Layer 5 of a small transformer language model trained on English Wikipedia (14 layers, counted from 0, width 64). Numbers have three digits each and are written without spaces.
In attention head 0, each number of a token's query or key is one row of weights dot the token's vector x plus its bias. A token spreads its attention over itself and the tokens before it by the softmax of 0.177 times query dot key.
The model reads these tokens: "ff" "en" " U" "l" "ic" "z" "k" "a" " |" " 8" ":" "3" "5" "." "8" "2" " |" " M" "art" "in" " G" "ra" "u" " |" " 8" ":" "4" "2" "." "1" "3" " |"

Query weights of the head. A number n stands for (n - 500) times 0.0018.
q0 (bias 0.413): 500282469505635452531427387429555601427594497549548536537593417646569463533545422477386590495518680504513419491652547438387442637505431435493448498297569542607525626514415662517414543399338434
q1 (bias 0.029): 465554502627563588594438520510552474531451422448585441523559382403444431619488538526518624546563465525470531503479555508549550602455550474396520544357413507504503489433279530432497534534531538
q2 (bias 0.089): 572488442346651590480439640536619529425477448360675366501636317471596621444573337518461628653666470538659380616195576416706494671601684462469500570284442615520375534415020616405737291495484724
q3 (bias -0.346): 515554520604373519443598538486419502602408607497349342441569493603514453568422508596517585620396399500464612565294625453409470355591585493389456538510496448511515353536450486407474552556542592
q4 (bias 0.553): 489559595418662445495484443508577481360603456449684559519553512423532376302628346448577521609508591520551345515532550447449481618389308302560316503332459598673548534548495625562594444429340610
q5 (bias 0.310): 511641485525569536502639560535673439280580334444526666456540447458718456347472433494589530489507562626553510451450558642422547570437497418509526453440489538464498609561270467536560428337479494
q6 (bias 0.193): 530386472531486469510476445445502458553541475557569502602556412523489456516475484524431426576495552517438552489435475522408689506413586423588621469466580574458512519561501564617416563551440602
q7 (bias 0.232): 694563570328354467408550354511536470528530438567476589491410597531543311404742579420524495514522588510489504390629305581352536500438365496557427461537550478665483486641759381711400376506388384
q8 (bias -0.140): 353559510590496577498577568561425594599460521311478376513616408415566417507504508594582587622730424555430456578341497535600350464562721602505440612516486483448505424403460539431602470573521495
q9 (bias 0.221): 405424550479570489552547559569507592494500438550477487540435365444577545480391424421560545509562427677605502461441539419529439586529456506476557512380411567478300521417365634530564428418524590
q10 (bias -0.119): 528579516440394531405710335482297451538501645451329621409329604418487518568445612574423386334394572531394585365650497540393442480438384547515450392600443508503619382596936378451474502606528592
q11 (bias -0.632): 474571471580324512612625520503330484724504599560394531580231619650423516621290511582465407416378458515194676541753442512465557201509465595537522378700490404529538242609954380555261632666576420
q12 (bias -0.062): 454545420568619388467685474459512465462563535575423453424435620450376396575627536390479428401467579526340516530675561606530497507466431500469525514465456484454554364467681475580362485458481513
q13 (bias -0.167): 519511612617430518418487681533449593631320445497497385496449296411472507394456450516451609519538549427469511502406612388638493501698708522476530446528456336528435459508349600523672510583505665
q14 (bias -0.047): 498561450632523572489454530625347441548448579560377554494431564518445579531629538595564456472283445581453546556553457602356512452533484448629446504565430396523492375585744377578423550552464389
q15 (bias -0.374): 353549548594419515499590565546180398585407762528397493535331547532346453514469485503478386469427562451498627432611457492359505368588444433570509460647470595586447392513634248409514522527468540
q16 (bias 0.254): 547422451448622543488394561404596531391605462610509520546495568525647454523529528400636554502558530453408445447427535710535505501386474434439440559294469600537528530506441538575518469369419431
q17 (bias 0.302): 416501453404580550572577497462588572437412323468386519580562455576532497526524548437653514526442541497568493611478512564440537490576599570479510477395368571467512469460438588458493522537510602
q18 (bias 0.344): 444564577396612545533385509520663420317648536514629617476421534421507491463546321541509523458467539501682487426551532514360456475496473452517467487373508442642526620635506436528490492506368529
q19 (bias 0.265): 523426532530543542438471493527394505218543445433591547509558442487505518449504410543543658535542547598507459536401513486603425496509487417519459622428446640492405660473295652442426372349473501
q20 (bias -0.437): 527493522681537561382675387466207475595305527569378400445450543479379524494501644549411458402403318514363496437548533562548395300533489612458432511613422403461488310570730431519487517607368359
q21 (bias 0.143): 506528485454484418392493505409351524460493625516393537517475486510533461546404400407442430505461377459404466379535504503412387557449534528537547486501387546511473566604516501517413399499553390
q22 (bias 0.167): 503337381433394474370498384441483539376631509394482578555472627496503403480493502434498521449370632564558437337674517538426510553409285579582399506491668549503577464631768308509468629393405325
q23 (bias -0.063): 372531616569618498531479549479491524464463274413506559509583512471542521543570456489544480605641600502464401404443557381436496543457475511499592556376462444552491493419261677538551516382560627
q24 (bias 0.195): 463413388445636504502410514542605457482580396628575567561657364449526585409488482597545500562508510479666441440428486496652419585561659417508549461497486608403441601485210648362544378412478518
q25 (bias 0.009): 539571406645495585532430532463472504540540647443571387599309408529386498432623455470453442433432521507544483495548493493484484405487548494513508454514484461541538480523577448563519488489507498
q26 (bias 0.303): 584530438494620422445488527402495457508668482556617537428569514552502455347542542487593527558557477527690492431469528591505449504517519531548389442387613500452549410437483428475539412493504460
q27 (bias -0.113): 535404599541464453444455424469598524528666537580538474467394640489490584410467481458479464520580542528485434489563581491526451459545528477470562432488496475607510484596568532504452508476543478
q28 (bias 0.207): 509439410484609405561376390455514558423716412541421607616595503508549578548445481451449527639423527446506422564443636480588558475396536455529421466619473614419495625379366547538571495464480509
q29 (bias -0.373): 459604591673353520516488644629402608671283396472502317371421505450495384661389434534425472523539492628388562482365456563661532400692786569501383480467476508474468489439303462447585386556476592
q30 (bias 0.368): 607575461308424537420423595467561295290730583547649542575276527567473464566490506552532504517435467469523415444766463586334479598443270463524448569325556561449540525476687421653512458545402502
q31 (bias -0.226): 472400457573699637490455475671469594564388467436451541509465498558463497481501453544467536550606428404451459546490526532591488494502657577485538496571551588458553440396298369440497611579543514

Key weights of the head. A number n stands for (n - 500) times 0.0012.
k0 (bias 0.240): 735501418552577480504499637527445429510463416436602499527657396441455541548599539478665565608610453477528429497332675514607373618533554511554509465478467527434583436471044493332551496591551471
k1 (bias -0.190): 439705526529299507407585602466424587675346636455460464398476642491388595493499621642450535575519635526574591589318377357642462327605688562393414581527482520490560350545657565374562571575539445
k2 (bias -0.136): 186675730627346596599595607529431548826174564440328406465340632444349387679333470470359347415431256495384691441392529404467549243742744490384653405611452370464454392271440564214533503745562646
k3 (bias -0.271): 471495584457399386552609489556532595609463580549442614444388626384480512501400528491485423492453474534518465492636329521372610399413309497530470386602281597428538479594777390370579431580424550
k4 (bias 0.323): 561568453750498499397384673444524608448430395380525292476446487445382516615569448408392680386692503511526452412360634440717297502474579589465686438407557485473582745361232611346513491427461513
k5 (bias 0.174): 276236524538618502500347636668286459510426616613684210451525417521402602517519361563410454610569302546438317639460593355555332460522578347417504546468656414663500502406277616530582486441509632
k6 (bias 0.275): 321436322570502585424455530568442530521448440588551572419506434464513529492505442421532624678533572580486556382509492361416444444386386558356607571648585520555441545370456421426430631478445577
k7 (bias 0.296): 582438417362598370506409524325498466259724409443775484725510475363586488447493352373493590672536581483607466525613626325603317628397471575479709577262647624418633669312285675390551589271486400
k8 (bias -0.242): 313604611575424543585600480594494523480500598468319449539386476662546589323545623697527320318408321470355587475423388457524420476637604664380522510567384482431555538452812381371613571470557583
k9 (bias 0.018): 476657433551531650582507745571310531692366514588494258711628548542450565485371429651350375536635427446408454467314473420545578366566674443579458517604426316483605371492484429471670540552505592
k10 (bias 0.034): 449414456444530471653441409455689274424672426620379723568566501484500482476608529325542549484382733548507399577720482548244522419430355300642637520493580555570468580468587597558547722343367409
k11 (bias -0.130): 673351516389502511344419417525440522425636507559410653556532569494587502303635612398575417417526652625648408520676365568209477643372170369417303459515398453649539493785776277699453419376252362
k12 (bias 0.110): 787465462479459546417482516421466528451486401624730653593580574543354423558772515474538660451331562304629287401538538438287394691291325666570328619545610487504531497390429591456586566317521541
k13 (bias -0.261): 421722379670466575620571437382578652774441584473329388356522633530531436679481511483545389437363365506533627578491373443402690425562605551530433586452300544577553400551831257343464614450619530
k14 (bias 0.010): 492527362447490416362438356416573610435678573458604555403283424518433512564635462576556485441527603577502398410600367598437545666462351384497388444424474502612648589533734650474505548564485349
k15 (bias -0.152): 491318396372428409514355384511581472393607599406447543545422560545653381525570472449530491528508781512471526420608382549435418610365443397637475473539486543518564519709576522526351514490501550
k16 (bias 0.251): 602404604510575588510609566491611503566476456406612452437459344505453664488702323638356497508494441550535552544489473319631408582527568503482428593526650480330653564398231534489625557511425590
k17 (bias 0.192): 447532579695535648567721642608365600518306519335622621332530668463337388626457443604284463418725417618363610352479682402608307554561438452566542683484405358558500375328527503460520560738501485
k18 (bias 0.365): 341494533583419477556511468437633536431386434584618368463594502665539540416563423328433433515620483437608539455451496437646408586453482306492671376420595581573605550361102674399464516556558561
k19 (bias 0.113): 495445552578515494514436580587435554635368538338447361442471464517549590485438388452448518515587401341462637482431420352592526583599632431634538337560593513584414357354299435530649465619473478
k20 (bias -0.173): 635544421301378498610540375554487452465710508530429542336509597518521584483332729428619558501231498411495624483638469400443625517430344581577310419338506475304583534492789446536477463398426450
k21 (bias 0.211): 588267472482459449478493475524504667349374277519617323455335509416537452366411523434710347410581727461556505480586375532422451368437557435663536591541568423524570486379578490526586594383481649
k22 (bias 0.250): 611391471366624478376436598495508300342656481316489552487635304471611476488657534486618549458569553466423331608440537366642439486510271506403563533459588603513578640543159619576423453518434500
k23 (bias -0.100): 462268509537427600566511700475252521575411671514527402601445467501497516654547542375480514411602676592460496518314561388515414470516716574459538476522399621415375479440362349547426447551544425
k24 (bias 0.054): 448662631536450510710435605564359307562384525382486362330498437515424494642441481468393456592585354546307601506366555489476592541569632543459457589520584424461500345452253511475535603608712540
k25 (bias -0.113): 376368468406544547469420486383550501395508351507338663512356565511532488441535377575551423553476560449541639479582573284375669689436479447453378507425400532527620524481597591504466461359583499
k26 (bias 0.275): 400590557455493352527514593526616538474447344549476522424361433420537650635585428593446654407475432495334480517515587504618293538448288546457500565410568426486389544387236564459470491511465514
k27 (bias 0.185): 610581608507645572513416404555476504392556414487479435534501279512484441452553401290565530563540543497628518553377476531414501516557316444553383494493416394509620599466343465560491371562394469
k28 (bias 0.148): 620609592671564630396567421586407595451318546400448314438554510352326528569460465510357537460493505485551478537501516505413472623549517731596510502621505467498502497386214518502608557630509567
k29 (bias -0.305): 496535406449553462532508439406416619673535648520374371435322524469444477427527576588527387470417499474408705526580430392518559314526371501428660454555264465477631414570795528509452557474639408
k30 (bias 0.281): 493406458442581597445370612481740576427484424559591662497588441534661508343478407353386382517516699443641425475496567419660489610635456358441437571433470557531371646444157719576573339241343567
k31 (bias -0.267): 613597558308263439533506536613363511460513541509351570529549389552509514678389595438680575489465330540498578513662273408414518456551561504454412553567297568471443395763571590620451324536624535

The vector x that enters this layer's attention at each token. A number n stands for (n - 500) times 0.023.
0 "ff": 468581479347467540550484444495580512561568491528467482473542464458622500506341504581526451513483501520521532524425395544429630481527604423511464501481360590458442447582718455526531439439538532
1 "en": 452574512383459502550497438468564534567520495547455447442503519524592456490410522572568421513480463567456515507447443534430636517508592495453445490485337537462444491578848460490535399458534538
2 " U": 478598476432472483564524478514565552581538519532446461485528536520581465435384545554554409483450474584472524536456426512458589471500560442471454497454354527419442486546873441464551433432560556
3 "l": 434582467408484496541542474516578503548498512563423459462533531493584436470399547551551443526489443509473543533424423501458593499502570510472433463495337545501482480572916467484533413452530513
4 "ic": 441591502401501460548536467459553547536535530548460440462522536482550460463426533522577448547436462507474584517456395521460592495506587526437458475454340515425488455585896474498529420469539532
5 "z": 442617499426477489528523434499573549545524511549419460489508540512607442491395552541580419477468482537475512527481429477462589470512566521438452480460338527460479438574889485470553390482529518
6 "k": 436598493392478453527532448538571538550519499542420445501487541491582453499394558528582439477474501516481536540450436492461573470519586505467414508466362532443489467565919474457552412487515528
7 "a": 454574512441467488547501421489574516515497507560397477522495505505572453472429533533572425521500470528446543513469431520479577505530583512431391494479338510447495451583927452464548416497536545
8 " |": 461568488408484501546542430518551532548529504526422485489542496421576451479389521542537402553447480533460525477483438528478588506555579473444450489497346481464458471585920454475570464470528548
9 " 8": 466600501424488509520498452527563574557527527531426497459529523472562439440391546527540471505466472543429547506467442487472559486517557462418453518488353512441455472584932438494561442442556552
10 ":": 427576474441510494548527438537549560566556503556401450494515486462554448469376521544547453537452494538493512481500419532472578474521589499435456470508362501470438473578937451471553442471499529
11 "3": 445552487463477517545487439528555548592539532513444472482508531452565466474406581528545440512467462546443541503462421511479578475510579486451449483483340509433472497611930455498547406437491525
12 "5": 448563493462485505527488440530567534582538534503420468483512538450562450462425575530541442504452466562441549496468422513468570488509588489454462500497333513454467477609926448505555402439505520
13 ".": 426543476451479483576515456553557565563534528560439454476495486480596431474416556519542428519458490548483527496485408511484553502531576501413429499495340501474469459561943437497533468450505527
14 "8": 454563502458481504531486443535552549560529544513416464483520530439552455470420568530540437525453477544446553504467413511480572487511577489461448474481338509435498473609935448523554413431515525
15 "2": 449558495450487487535493442552551551582528528509439487479489535446550447464413591517537436522468476532443551502459422523475563483518583498469447464481340519449485488611941454488557419440493518
16 " |": 460559494433486491540525437521538542555529502524413477496519494411571442481403527541536404561458484539476524472488423531468571504545567474451458487496349469479454477593955459491555457474530544
17 " M": 459557465479484471552488455562558521564512506541418480467476524511602457465407519532531470513474507530478510557445405502445563489515553479470457478441337494455450474556977475475561476470569523
18 "art": 465582487433499453510504419504573540532524516518433468443488535483558460479404575524533435508451479562496537554426404508457589490499590516464443493493318552485483467573945502473492458497526513
19 "in": 467567508432506505499513423510561520573524524525415462486496547499524448491423533530576474556445458529471521505455407521460584500523546507462407468495303519473476473558950485481520436444549552
20 " G": 423570499476480493520516455525573532554519492529415463474491542509601444466395534534548427525464487541494544566480409509448578505501540501472485516470337481391486476599939484441536442456514499
21 "ra": 455573477483480497509549409514583512555519521534380511492482514475562448474430542558561446513474476537504510513470418499467598466476583496412417506477328554481486451541946468488517448488532531
22 "u": 466570477449472506518536441527576534536501523499403469487498532513540468498437540529584452504475488529463528517500429513454578477474589485391440491487327541458499459564957473479531404433521557
23 " |": 462557492422491505536542426513542536549535500522417490489537497411567440477407527534542403554451485528463526484493432524475576511548560475450453491497346470471464473582959461479564466474527544
24 " 8": 465587500434495510510502447523552579555533523528418505460527523464557434440403552516542474502467479541428546509480440489465547488512542463425456522488353509448459473583963444495554452441556550
25 ":": 431569473450514494538524434536543561565561498556398453496511486457550442466386525536549455537451503535493509485513417534468568477515575502437456473509363498474443477577965455471549448471497526
26 "4": 450545495474485506526488437522561550574545538509433477484517535449552461463420594520537442516454478555436547504478416506474570470503567484457449499492337503454476490602950457503553399433503517
27 "2": 448549491456494489529493436553557549582534526512440489479491533445548454458415594514540441524464480535442548504464420517474561481509571499469447466485341516453487492611957456492550421438492512
28 ".": 428533475463483482570509448551556566563536523558436459478492485478593427471425563512542431520456497544485525499497407513482544505526564505415430502496343498478472462560968442499527471451500521
29 "1": 464541495459481516527483428542554546589530529530423476490497544445541445472424569494545447524451479546448547493470423521485551484529553487470430480481328524438482481620953458518552437440500515
30 "3": 452544489473478510538480441524545553589535529502432487490498533444558446477426587517545437508467476538441537500486415523469556483512567493462452485477346508439486498612964457500546412433484526
31 " |": 464550497444489491534518431516539541558533498521411481493516494407563436479417534537538407562457491535479523475497420529467559507540552477455458489498354459483460481595981462495550462472529539

Token 29 "1".
To which token does it give the most attention? 28 "."

Token 20 " G".
To which token does it give the most attention? 20 " G"

Token 14 "8".
To which token does it give the most attention? 13 "."

Token 15 "2".
To which token does it give the most attention? 13 "."

Token 19 "in".
To which token does it give the most attention? 17 " M"

Token 23 " |".
Which two tokens does it look at most, in order? 23 " |", 20 " G"

Token 28 ".".
Which token does it look at most, and with what share of its attention? 28 ".", with about 40%

Token 7 "a".
Which token does it look at most, and with what share of its attention? 2 " U", with about 30%

Token 17 " M".
To which token does it give the most attention? 17 " M"

Token 16 " |".
To which token does it give the most attention? 16 " |"

Token 13 ".".
To which token does it give the most attention? 13 "."

Token 30 "3".
To which token does it give the most attention? 28 "."

Token 21 "ra".
To which token does it give the most attention? 20 " G"

Token 5 "z".
Which token does it look at most, and with what share of its attention? 2 " U", with about 40%

Token 11 "3".
Which token does it look at most, and with what share of its attention? 10 ":", with about 40%

Token 4 "ic".
Which two tokens does it look at most, in order? 2 " U", 0 "ff"

Token 31 " |".
To which token does it give the most attention? 31 " |"

Token 22 "u".
To which token does it give the most attention? 20 " G"

Token 12 "5".
Which token does it look at most, and with what share of its attention? 10 ":", with about 30%

Token 8 " |".
Which token does it look at most, and with what share of its attention? 8 " |", with about 60%

Token 25 ":".
Which token does it look at most, and with what share of its attention? 25 ":", with about 40%

Token 10 ":".
To which token does it give the most attention? 10 ":"